Layer 10 of a small transformer language model trained on English Wikipedia (18 layers, counted from 0, width 64).
Take only the direct path to the model's output, skipping the later layers: a vector added to the residual stream pushes a token's score in proportion to its dot product with that token's output vector.

Output vectors of the tokens that the questions are about. A number n stands for n times 0.0045.
"]": 96 17 5 122 -325 -144 13 19 -105 -50 125 204 110 208 -23 58 302 208 55 -198 98 -52 235 -133 67 111 44 -89 -34 19 -112 -63 97 188 289 -38 -151 -166 51 29 -148 69 -267 -149 -63 -138 211 24 20 14 -100 392 123 -126 162 -80 225 -131 -94 255 -93 -179 271 -13
"l": -3 75 -4 -114 -31 228 -13 124 76 115 -29 -90 -224 -61 -38 -57 -226 28 7 -41 4 90 -153 -121 94 122 -65 17 -116 75 -179 -38 -40 -103 -140 100 -106 -30 -80 0 -180 -100 -11 147 -106 -210 -74 -21 60 -7 117 79 -119 109 192 -109 54 -95 52 -44 142 -299 101 114
"ed.": 38 28 29 0 -242 -137 -129 64 7 173 -45 98 -64 139 63 118 186 23 114 -10 -46 215 -27 65 4 249 -58 -91 -187 -85 80 -161 121 -109 82 114 -102 -76 -55 134 -119 -177 25 -124 104 57 268 232 85 159 -20 -86 -215 -64 125 -114 301 -22 203 -167 -249 -56 9 -48
"ular": -6 166 14 152 20 -121 19 -12 -62 43 -33 -17 263 -18 80 -19 95 5 92 -98 94 -142 -104 87 -16 248 -34 212 -41 -47 41 -135 -42 102 -108 -12 -266 -160 -173 136 -197 142 21 284 148 -256 230 41 100 -229 -38 44 -183 65 -205 -90 244 70 -39 -142 161 -85 118 -182
":": 26 -75 0 -187 122 47 330 94 0 -123 -106 55 -115 32 -147 -120 107 -107 3 46 -14 -91 18 -118 -93 -81 -147 -178 18 -56 -178 9 -25 -32 -184 -132 21 87 48 -68 199 -27 151 -100 54 13 61 -188 14 -46 -58 105 -163 -22 47 -11 -56 -23 -76 -148 67 25 0 166
"a": -59 79 -17 33 127 189 20 42 43 187 -83 -108 -14 -70 17 28 -8 0 -62 15 72 -155 6 -64 -63 89 15 -93 -33 100 -51 -118 -31 -75 -260 76 274 -110 -68 128 -33 -93 -89 86 19 -3 -69 -103 35 30 89 -110 216 105 40 -19 -36 0 -120 12 -85 -41 -118 147
"|---": 88 152 71 -22 -147 109 186 -224 -88 -14 108 0 -29 15 -58 -74 -7 -40 207 -243 74 17 -188 202 -142 136 8 233 -29 -77 47 10 -71 38 -85 -24 -18 52 -19 -184 232 -68 -185 50 -61 -95 -20 115 149 99 -37 98 -197 62 -131 -25 161 -123 -27 15 -177 213 -38 -189
"merican": 267 -10 34 99 -53 -85 281 -327 -101 -31 145 238 78 36 39 291 -63 -27 52 -206 186 221 -269 144 232 184 110 -140 -223 53 -106 -233 -112 218 114 -271 -308 -14 -93 -260 115 -60 -232 -265 -12 -263 229 114 -75 277 -282 266 52 153 -20 -178 97 -160 310 344 157 67 95 -336
"y.": 71 4 33 -53 0 59 -243 0 190 104 -33 17 263 233 -90 58 174 -65 56 138 -132 42 -227 -21 128 238 -71 -12 -179 20 231 -182 91 57 201 25 -38 -134 -84 -17 132 64 -269 -129 -63 156 77 107 21 178 152 62 -85 -92 41 -36 279 143 117 35 40 -56 -48 -174
"end": -126 -122 11 -72 -137 -38 7 -68 -45 -147 -109 0 17 3 102 198 -253 169 -42 100 -70 130 -57 -25 -179 119 -315 37 88 -26 163 19 227 88 -107 166 -100 -19 14 104 -49 26 -51 127 262 -129 -67 148 -33 58 33 111 -16 15 36 90 104 -51 -56 144 -157 -101 -53 -82
"ield": 50 238 17 186 125 42 -29 73 -62 -41 -20 0 7 35 192 -44 -110 -70 -57 10 28 170 -193 27 121 210 -36 -62 14 -101 123 103 -173 38 14 -47 -138 -69 -106 52 -61 261 0 -145 108 -280 -64 -207 137 250 -23 55 8 -135 -206 -141 334 -86 -3 89 -53 -80 70 -71
"uring": -92 138 30 -140 -214 -145 220 -157 104 -147 62 166 472 0 -145 -129 139 34 -45 -238 63 17 10 230 -43 150 0 -153 -231 -149 232 32 -48 279 91 -215 -71 -99 -238 190 -197 -23 16 105 105 -163 248 -77 115 123 -163 -154 -182 -244 -22 -119 110 -344 31 68 -85 179 -27 -75
"eral": 137 -149 35 305 71 14 118 -36 29 25 53 60 278 -36 -33 -11 68 -227 -71 66 63 38 -23 65 31 209 104 -133 18 -59 220 -147 -128 -26 111 130 -53 271 -91 -13 -30 11 116 171 17 -105 298 342 51 172 -116 4 -70 74 121 -20 65 -187 42 27 -79 -31 13 -228
"ild": -9 201 -2 -74 106 68 106 -92 282 -225 163 118 -22 81 82 -4 -110 -144 82 -115 92 264 -83 306 76 124 -33 41 -40 29 115 -221 -127 190 159 -4 -154 -41 -164 -150 -7 84 -86 -91 87 28 146 20 67 53 146 111 153 -103 67 -110 234 -129 195 46 16 86 -55 93
"uc": 2 -103 19 82 71 3 101 55 -144 99 0 192 259 -54 59 -39 -21 58 -70 -37 -189 160 32 93 -3 55 81 77 -85 53 3 -177 -121 -211 -173 -80 29 48 -141 25 -41 -179 -166 -112 170 -48 -82 146 58 -10 -148 -31 79 -183 99 -78 22 -104 188 70 13 -56 186 108
"pe": -155 -10 25 50 -147 134 7 -187 -51 -145 238 141 -39 166 -69 -4 17 276 176 92 20 -39 -119 116 -73 85 -204 104 112 34 -46 -17 207 -41 -124 -155 18 -30 -187 -143 14 0 -189 170 36 -277 -44 -213 -16 167 -198 44 25 -60 -47 -25 83 120 33 -122 210 3 -57 -32
"f": 70 48 18 -87 -29 -73 -125 146 -35 34 237 -68 -106 44 13 149 -193 -58 -126 99 74 -115 -107 -29 -169 -36 -13 -30 -30 -84 -19 -35 67 -28 51 -13 107 66 -82 -84 -156 -36 0 51 30 -52 -108 -62 -117 -125 25 -179 194 -32 111 -181 -56 -3 -124 -250 -25 -176 31 69
" 201": -114 0 24 -3 37 13 35 -143 149 35 -64 -82 -24 -9 -99 54 -3 -58 171 -109 9 -70 86 3 -27 -78 106 -54 42 21 51 -97 -62 68 72 -113 32 -141 -3 51 -101 71 15 -204 33 43 -6 -73 -53 -12 -78 -13 -53 62 -172 95 78 -136 -157 -113 166 -114 58 -215
"able": 74 148 19 71 -191 55 50 31 -3 80 -101 0 -110 -74 75 176 41 43 82 -53 12 -74 262 38 -91 368 259 -54 -143 -71 23 -44 167 181 -41 -4 133 92 -213 28 4 -119 -145 98 111 -196 294 147 183 166 -19 -116 -79 19 51 -102 182 34 93 -118 -49 33 118 117
"amp": -94 54 -4 -18 15 103 -141 -19 7 135 78 138 236 57 94 -123 -92 9 4 -155 16 221 -105 232 -22 109 55 -32 151 -66 175 -58 -43 141 -111 -19 137 0 53 -100 238 102 -319 -121 20 -247 -32 182 129 31 -198 -158 109 -26 34 -134 145 55 50 85 53 -83 16 185
"ruary": 24 -54 34 0 101 -198 62 -220 -38 -222 -91 158 114 53 -61 230 -21 -16 128 -97 59 -44 -203 179 40 226 -96 71 -145 -73 177 13 -177 -20 287 -28 -273 0 50 34 9 278 -130 -102 126 -141 278 -38 -16 128 -226 -130 -306 78 57 53 30 -428 -24 -352 18 81 159 -22
"outh": -127 -90 30 261 -155 -58 -114 -360 103 130 -99 -24 129 48 -83 -100 -41 204 154 11 38 254 -283 98 44 114 71 13 13 23 253 4 -111 -120 261 -122 109 -72 68 53 107 127 81 27 230 -293 82 -224 148 178 -141 -62 -96 -173 -138 -251 175 -174 137 210 5 151 93 64
"|---|---|---|---": 30 104 61 168 -195 30 64 -160 -181 -63 146 93 157 -25 110 4 -45 38 161 -136 -13 71 -321 285 12 73 290 143 150 -17 -147 -41 73 23 -20 -98 -4 63 -33 -22 207 58 -334 0 17 17 39 26 171 60 -14 90 -285 -84 -94 21 27 -60 -26 -122 -281 269 -40 -8
"ign": -119 86 28 146 89 -160 19 -84 -33 32 123 -131 141 45 173 149 18 19 30 8 -80 -28 -123 3 77 46 -73 -104 -9 -27 -37 -3 -9 -4 -263 177 117 74 -10 -171 -131 -15 55 20 216 -294 196 -10 31 -44 -108 -69 4 -67 116 -5 11 -111 175 -133 -30 90 186 115
"ance": -6 293 2 -72 -127 108 281 -108 150 0 -79 273 36 -90 99 244 23 -161 80 89 49 15 -4 300 -94 336 22 -85 -102 -77 -13 27 137 70 -254 9 130 84 -76 63 132 209 -328 -38 0 130 108 35 -106 31 -77 -46 -42 -176 77 -108 266 27 -11 -62 -360 86 28 -56
"er,": 55 -141 11 -13 0 -82 -168 -127 16 67 -37 61 135 -38 27 -178 174 45 4 87 -45 -92 75 282 -62 121 -78 -147 100 -110 94 -6 69 -63 -66 -22 -113 -26 -235 98 50 -7 190 -291 -41 -183 91 -4 25 33 -46 -153 12 94 40 -254 268 20 129 -28 -75 -128 -15 -158
"hen": 9 132 20 142 -74 -48 153 46 -26 -139 241 35 290 44 -7 -200 7 141 8 -41 65 -18 -372 -50 55 82 -307 55 8 58 83 -100 32 148 435 4 -207 88 4 -73 115 -38 -17 160 112 4 112 156 77 76 46 -171 -86 124 -65 -172 207 -82 -224 84 -53 7 -203 19
"amil": -149 20 31 -29 265 56 25 135 -4 -75 128 76 171 245 -95 76 -4 20 -140 -126 173 205 -190 54 366 227 78 215 61 -18 27 -216 -62 184 -11 -82 -8 56 -162 -93 199 172 -212 -257 -23 -244 131 109 144 136 -148 -84 -54 -60 -154 -76 53 -56 -156 221 119 31 -81 -87
"uary": 21 30 33 232 128 43 141 -140 -91 -68 25 163 13 166 -75 59 201 289 -99 -115 80 -172 -132 102 18 358 179 -209 -176 -185 38 -125 -174 -10 -58 -239 -150 -11 9 181 246 287 -169 -196 35 136 427 -88 -126 323 -119 -43 26 -68 -193 23 -10 -225 29 14 -180 4 231 -22
"ork": -188 53 10 80 119 97 -152 -9 62 53 -62 306 93 91 209 -102 31 -59 17 -25 -59 59 -293 144 -21 70 138 102 99 0 77 -66 -123 -75 125 -180 -110 108 -110 -81 100 198 -80 -163 108 -118 297 -171 117 281 4 -70 -349 -213 -163 -204 234 -198 -68 50 0 -93 32 4

Each question shows what one neuron of this layer's MLP adds at an activation of 1. A number n stands for n times 0.00075.

n1: -90 -98 -87 -79 -65 43 19 34 63 25 145 -90 -2 2 58 -152 95 263 -95 59 157 -133 -52 -111 115 -10 -270 -58 -282 115 165 2 42 143 -35 -19 -71 -72 251 133 170 -96 -138 142 -19 299 -55 -159 -50 -72 -10 -128 40 118 -132 6 -230 -152 74 134 214 43 362 110
Which two tokens does it push up most, strongest first? "uary", "hen"

n21: 32 -85 -258 11 68 114 101 201 64 43 -192 7 210 21 100 106 44 165 90 -126 139 -108 232 4 -212 139 56 -232 -199 -55 -81 112 252 -104 114 -16 67 96 5 -17 -128 41 117 26 -131 228 86 146 179 -43 59 -49 -3 -38 -163 162 -56 103 127 93 84 226 -76 -70
Pushed up most: "able"

n28: 191 -31 -82 84 130 -245 -28 -127 -108 -31 27 58 -74 -114 202 -112 -113 -62 -267 179 22 8 27 -17 -28 297 229 -74 -2 79 282 -26 225 -21 -163 -48 7 -162 81 -30 -168 120 -51 -308 202 -66 -108 -196 -189 67 -143 207 -50 -46 31 1 -104 85 68 -78 149 -10 131 157
Pushed up most: "ield"

n51: 84 -273 -181 -111 -186 12 13 -40 29 20 -78 59 -200 76 107 64 -145 -60 10 75 103 -44 5 14 -55 -25 13 -44 50 -9 -311 74 240 -213 -49 -43 16 65 -76 110 23 53 221 -112 136 -130 99 -233 -61 -15 147 -7 -28 -64 -1 41 -37 56 74 -110 59 -129 -87 261
Pushed up most: ":"

n12: -17 109 153 -238 101 -47 -5 48 -282 101 23 37 240 106 73 179 83 39 -9 -171 76 -53 -47 112 -8 34 -236 79 66 -234 -100 -87 -207 13 -51 -105 -176 92 -72 -175 24 97 -217 -97 -166 -204 -33 17 235 -48 -162 -242 -78 285 -9 51 194 -213 -84 233 88 -49 -106 -11
Which two tokens does it push up most, strongest first? "amil", "merican"

n24: 119 -97 -38 -130 -141 -112 -152 12 -154 151 -200 -80 73 -25 -179 216 14 -153 -20 88 7 -60 -61 219 16 163 -40 -207 -353 -36 45 -225 70 34 -55 167 142 -70 20 89 38 -209 262 -154 95 -40 -11 105 145 -25 240 139 -41 20 202 -138 40 37 -122 146 -3 -32 -146 -103
Pushed up most: "ed."

n34: 226 -39 -272 -228 -183 141 -15 135 211 331 12 -83 11 -168 -12 50 -74 54 37 179 11 -48 92 -251 -86 -89 -69 -62 139 168 -304 -21 99 45 -208 -15 16 8 -104 153 20 -138 61 229 -137 176 -45 135 -45 16 -212 -21 -81 -184 21 -38 133 -25 -107 94 45 -314 42 54
Pushed down most: "ruary"

n44: -338 -227 43 48 -41 93 212 163 -67 112 67 -8 -7 10 286 101 43 28 -10 144 -44 -32 285 -18 -280 179 112 11 159 -106 -175 34 225 159 -75 -142 -51 73 12 62 165 55 -31 14 -117 59 -45 -83 269 -131 28 94 64 -283 6 -4 219 1 31 -163 -293 -33 55 30
Pushed up most: "ance"

n50: -188 -4 -38 112 -45 -20 103 88 207 20 96 72 122 -94 -77 84 -88 80 94 -116 214 4 -185 -71 130 176 3 274 136 -190 74 -93 -183 133 15 43 -262 -22 -147 104 -132 46 157 153 -62 -168 -204 31 -53 -310 -101 102 40 26 -61 -384 131 -155 313 -183 -120 52 -85 -104
Pushed up most: "ular"

n19: 13 -182 258 -5 -121 -65 198 167 -126 122 -77 20 -298 240 -126 1 -25 98 -140 63 106 46 -73 -58 -163 98 -10 35 61 -132 163 -48 77 -63 105 131 -117 133 -151 46 -47 -53 -5 132 115 48 92 267 -62 -33 -90 -127 -114 -8 97 -88 12 -53 -131 124 -467 -282 -80 164
Which two tokens does it push up most, strongest first? "ed.", "end"

n20: -20 246 74 -13 61 -135 1 -7 462 -183 67 -42 150 -101 -13 -116 150 80 438 67 191 -150 178 -120 -18 -276 74 161 266 61 -165 -146 0 99 3 -152 16 161 299 -30 -211 -32 -151 -93 -143 198 73 -59 -300 -158 -72 -34 53 -15 111 -20 -179 57 -166 -128 179 -108 181 -77
Which two tokens does it push up most, strongest first? " 201", "]"

n54: 27 -184 53 50 3 -62 1 217 129 -144 -5 -162 -14 58 99 86 -12 211 -138 -22 -240 177 -72 -225 116 47 -192 9 16 141 70 -15 96 100 34 182 -128 76 98 161 -6 99 171 120 -45 -299 196 41 33 71 -25 244 -212 -35 -75 159 65 99 50 131 170 -66 85 -142
Pushed up most: "end"

n45: -36 31 -99 -54 194 51 -189 -104 157 -212 115 73 -205 91 190 48 172 -33 6 102 -219 -21 75 135 57 -474 -174 36 162 -23 -253 41 -199 87 98 48 -86 -208 -93 -119 68 20 -165 28 26 9 58 68 63 -142 -56 -91 105 -56 43 26 195 -13 0 123 -34 -92 -71 2
Pushed up most: "ild"

n2: 1 55 213 -28 50 -106 95 -124 91 -44 -7 -47 107 190 108 68 23 47 98 163 123 -193 25 -85 118 -364 -193 7 151 63 -48 193 -24 -89 61 67 -9 22 -47 -7 187 187 -35 -27 -191 16 -312 -68 110 -4 109 237 83 -56 -58 -32 -57 153 -31 -122 46 81 -87 -171
Pushed down most: "able"

n11: 15 78 -66 45 -60 -150 -79 216 -218 -116 150 242 -14 -57 -126 99 -215 79 -18 119 -130 83 -269 87 -276 159 200 0 5 102 -157 67 9 -100 -12 47 114 -85 -252 -65 52 36 -93 -140 -156 -158 168 108 154 19 -10 -7 35 -225 -41 -68 131 23 -117 -47 -80 61 -143 -39
Pushed up most: "|---|---|---|---"

n3: -6 7 -304 14 135 -27 128 108 48 -52 79 -199 130 -167 20 -173 -188 92 -57 63 101 148 52 -62 -82 -131 -197 262 -90 -89 -157 -57 231 -59 255 229 -45 41 -48 2 93 -31 -95 26 192 -310 75 19 -67 111 124 -211 61 -142 -178 79 6 92 -39 317 -67 -66 7 17
Which two tokens does it push up most, strongest first? "hen", "end"

n36: -49 51 -48 -4 83 -286 -316 68 28 78 -28 -103 50 -84 37 -338 -42 -188 112 321 -31 -84 13 -24 -99 -78 -86 -240 175 -129 -163 15 -105 74 131 54 16 -56 -112 35 -32 -54 -82 -80 -137 -97 57 19 -152 -110 64 95 50 -154 44 -34 164 -173 -29 -94 18 -31 208 -103
Pushed up most: "er,"

n5: 12 -164 -258 -149 228 -183 44 178 128 -115 -65 -31 -9 150 3 167 164 -128 21 -102 103 -341 36 58 -192 272 -93 67 -397 21 -53 14 54 -146 136 -104 8 -52 11 119 -70 139 15 90 2 -25 105 -53 193 33 -118 -33 -140 55 -53 173 16 32 -33 60 137 212 -120 91
Pushed up most: "ruary"

n7: 95 -64 24 36 -41 69 68 16 328 24 -287 19 71 -174 -80 -40 -38 118 -111 98 -11 212 -23 80 -244 9 316 220 -5 -82 -47 -31 -22 103 65 13 132 -43 173 22 152 -104 -7 -20 83 -131 -41 -118 -66 50 241 72 121 -156 -96 -35 -210 -24 49 93 135 -34 64 -2
Pushed up most: "outh"

n49: 17 -15 -28 116 146 26 144 -58 113 18 -226 2 234 71 18 -232 305 -27 -83 -9 58 20 8 -126 34 68 96 205 10 72 230 -59 14 22 -23 120 -23 48 -225 48 -37 -76 156 -159 70 29 -43 -81 -83 205 -80 126 65 144 40 33 -107 -140 112 224 64 -158 -108 -202
Pushed down most: "f"

n53: 293 -65 -305 58 -108 70 -44 126 -149 180 -251 112 13 -20 -50 -15 -8 -153 -36 -6 3 56 10 -117 12 -81 43 -40 -220 49 19 -168 73 -224 156 -101 -45 -12 60 -121 -252 56 -90 -119 -9 12 -83 -149 -135 45 -39 12 33 45 19 313 -311 250 -158 -121 193 -11 -55 38
Pushed down most: "uring"

n16: -15 -63 150 -260 -103 36 16 -163 7 -189 118 310 262 -18 -117 53 -52 25 19 -64 -193 53 -32 -67 -15 -173 -100 136 -90 -240 -45 -27 36 5 -198 51 39 109 -128 3 -304 27 19 163 152 20 91 -120 235 -115 149 117 -126 -70 1 -294 32 41 8 18 -59 0 -19 14
Pushed up most: "uring"

n8: -49 30 24 -90 -50 -16 -131 5 -63 79 212 -162 -16 -101 102 56 -47 284 88 21 -27 127 -176 -74 -86 -8 -78 -21 172 -42 111 -93 -106 346 49 42 -125 -224 -25 -59 31 59 -270 103 67 -177 -180 -170 85 382 -27 108 0 132 -135 48 4 -178 44 -25 222 -28 -83 51
Pushed up most: "pe"

n61: 220 183 -71 56 5 -255 -49 62 85 -192 -78 -14 91 -18 171 -113 37 142 -23 -24 -43 116 -139 -77 -216 -112 -56 -127 -14 -28 -18 47 -20 -108 100 174 -126 20 142 170 106 -197 50 31 5 228 29 28 -339 -8 -28 100 -20 -19 -68 -70 -17 102 -195 -65 -90 4 266 -65
Pushed down most: "amil"

n15: 147 -6 -149 43 -50 48 115 28 73 38 -210 194 296 -165 22 -163 -46 -29 -121 -235 -27 -165 95 133 -147 97 99 -81 -237 70 53 152 -88 -191 -86 -353 -76 169 151 205 -50 11 6 -157 -202 -29 33 -48 93 -57 -12 -194 -19 -172 -289 73 9 -84 -245 -42 75 112 -26 24
Pushed up most: "uring"

n25: 135 -199 -308 151 -64 166 -31 117 -3 -175 154 157 74 -237 60 60 280 -2 212 135 209 60 156 -58 -19 -175 -69 -154 -62 48 -127 189 56 -19 122 39 99 -5 -20 -25 -68 38 -386 -25 -103 -34 -199 -14 47 59 73 -1 154 55 -132 17 -28 -123 44 -126 -40 -76 136 58
Pushed up most: "]"

n30: 47 -196 -21 -137 -234 -9 -23 -46 -92 -188 -184 -10 -11 -12 64 -104 -184 -211 39 124 23 62 15 29 79 -176 -309 85 -45 -52 -80 -57 64 -1 2 -125 170 175 167 -216 -119 -213 -136 218 -24 -98 18 77 -266 -108 76 -202 271 130 -120 -46 89 -96 95 -235 237 65 42 -141
Pushed down most: "uary"

n40: -180 -118 20 34 -13 -171 26 -30 222 44 32 31 -143 107 -10 -206 199 90 2 -202 38 -76 -56 31 -8 -22 8 142 3 0 -278 -183 100 44 -132 4 -135 253 69 -247 225 -19 6 102 147 308 49 187 39 -126 -1 127 -297 -159 100 -227 -24 187 -14 43 52 7 22 157
Pushed down most: "ield"

n38: 212 24 143 -56 -309 120 78 72 66 -213 -16 12 -27 -151 -283 46 -97 80 -111 -1 -144 74 -32 -35 -145 111 7 138 -93 -103 -53 -25 128 -17 102 -5 99 55 38 21 195 -6 -188 42 -64 -115 188 -37 -35 91 138 236 -109 42 -146 82 -7 -101 121 102 -61 195 -68 -165
Pushed up most: "|---"

n58: -214 23 -141 124 -52 -58 125 85 -151 34 129 269 -79 -48 -224 121 -192 143 96 125 7 -281 -99 -61 4 140 32 -273 37 -159 -73 363 -275 183 -13 -2 43 -33 33 -182 111 65 -63 -13 86 87 66 70 14 -54 -48 146 65 -190 0 244 104 -92 -142 9 -208 -46 -1 124
Pushed up most: "uary"

n27: 4 318 -72 -189 -84 -151 -298 -129 36 -124 -63 -198 -112 -170 -52 5 -71 -56 219 7 64 110 -28 243 118 11 66 84 49 8 27 -6 93 -56 -24 -135 41 -65 52 190 -140 18 -121 174 -96 253 35 -100 91 -196 -22 -55 -12 -147 -95 216 -219 -101 -118 70 174 -27 164 74
Pushed up most: " 201"

n55: 123 -69 -1 116 58 71 -81 -46 -258 209 -162 76 181 90 31 -196 100 -50 -305 -62 95 -129 133 136 -139 -14 23 244 46 -64 331 -170 149 -22 -66 186 -5 109 7 -84 -135 258 74 139 59 134 -126 206 182 24 4 44 77 -24 24 136 98 92 -157 -244 -318 -53 85 46
Pushed up most: "eral"

n9: 15 -98 -39 109 47 -64 64 223 -81 36 99 -166 -87 157 -98 18 110 -205 83 68 -212 79 -11 123 -72 -12 28 -105 13 -137 69 -113 49 -110 27 -41 253 -20 -233 -20 -74 -93 57 -167 160 136 57 -4 -194 -172 -14 -183 47 -176 20 -193 48 267 -95 -92 -97 118 -50 126
Pushed up most: "f"

n17: -145 164 53 -66 -103 -1 -33 99 -146 105 5 78 132 90 23 -39 80 24 29 -223 11 -293 -125 88 -21 -273 -1 -175 -95 -235 -123 183 -32 -69 -157 -19 80 -124 47 93 -46 -20 12 -199 37 -121 220 256 37 -170 -65 235 96 -107 -254 -130 59 -165 -139 21 29 13 102 -111
Pushed up most: "]"

n57: 61 37 -69 -90 -1 -60 -15 -75 99 181 240 -40 2 87 -109 29 -50 40 -174 26 -27 -208 -72 -66 100 -107 -174 92 -158 54 -86 -176 199 -224 153 121 101 5 8 -10 -186 152 -101 189 -235 -70 -100 -35 -100 29 169 -175 -44 -300 284 -116 178 -87 -148 -254 -47 139 -63 -44
Pushed up most: "f"

n14: 187 -201 48 80 -39 -45 -116 -258 -61 99 102 -5 -5 -96 -11 -40 -86 -233 -102 -50 -136 -103 -10 -78 120 145 84 -20 168 52 -150 149 164 -28 -34 21 -95 79 92 -258 -188 177 -72 -202 -81 0 -302 -118 -97 92 -76 76 131 41 50 261 14 -165 -161 -49 -82 -173 283 -61
Pushed down most: "uring"

n4: 94 -178 41 7 -71 17 98 77 4 127 -195 68 175 58 47 105 -204 -157 184 -15 -127 -17 271 54 197 -17 13 59 266 -104 -115 -49 -129 -218 -55 -131 -113 153 -67 103 -106 68 141 79 186 -64 162 -16 -77 -10 96 45 103 56 -37 -145 -78 -109 -102 -50 105 61 -138 148
Pushed down most: "y."

n63: 269 152 78 -46 -46 -41 -68 -7 -45 -30 99 -125 -95 122 15 48 -19 11 -181 -45 -385 -12 -51 -167 -47 -55 -210 -262 -174 -51 -210 156 -54 14 -50 139 36 38 -34 -240 -3 -88 -66 -44 -225 159 121 114 -132 14 62 61 -126 273 -36 98 68 -143 -15 -341 43 125 161 122
Pushed down most: "outh"

n52: -68 177 275 48 -131 200 97 31 98 -193 -95 175 -92 -86 -58 -251 -189 57 145 -82 -11 -13 83 -29 23 -77 82 22 -19 -23 -33 267 -173 -87 -176 -164 -120 188 127 183 -145 -255 19 39 43 66 142 -282 68 -8 -158 -223 71 -160 -167 114 12 -233 129 -63 -110 -22 -131 193
Pushed down most: "y."

n13: 13 -29 -23 101 96 69 -170 219 3 191 153 -55 -47 63 -32 93 4 33 49 0 -110 12 -23 55 114 98 74 -77 -89 28 -175 55 -206 142 131 76 -136 6 -9 -155 -293 10 -172 275 -20 146 89 -153 -77 -87 -68 -147 -11 67 -55 -240 1 -63 -10 64 -82 227 -13 91
Pushed down most: "end"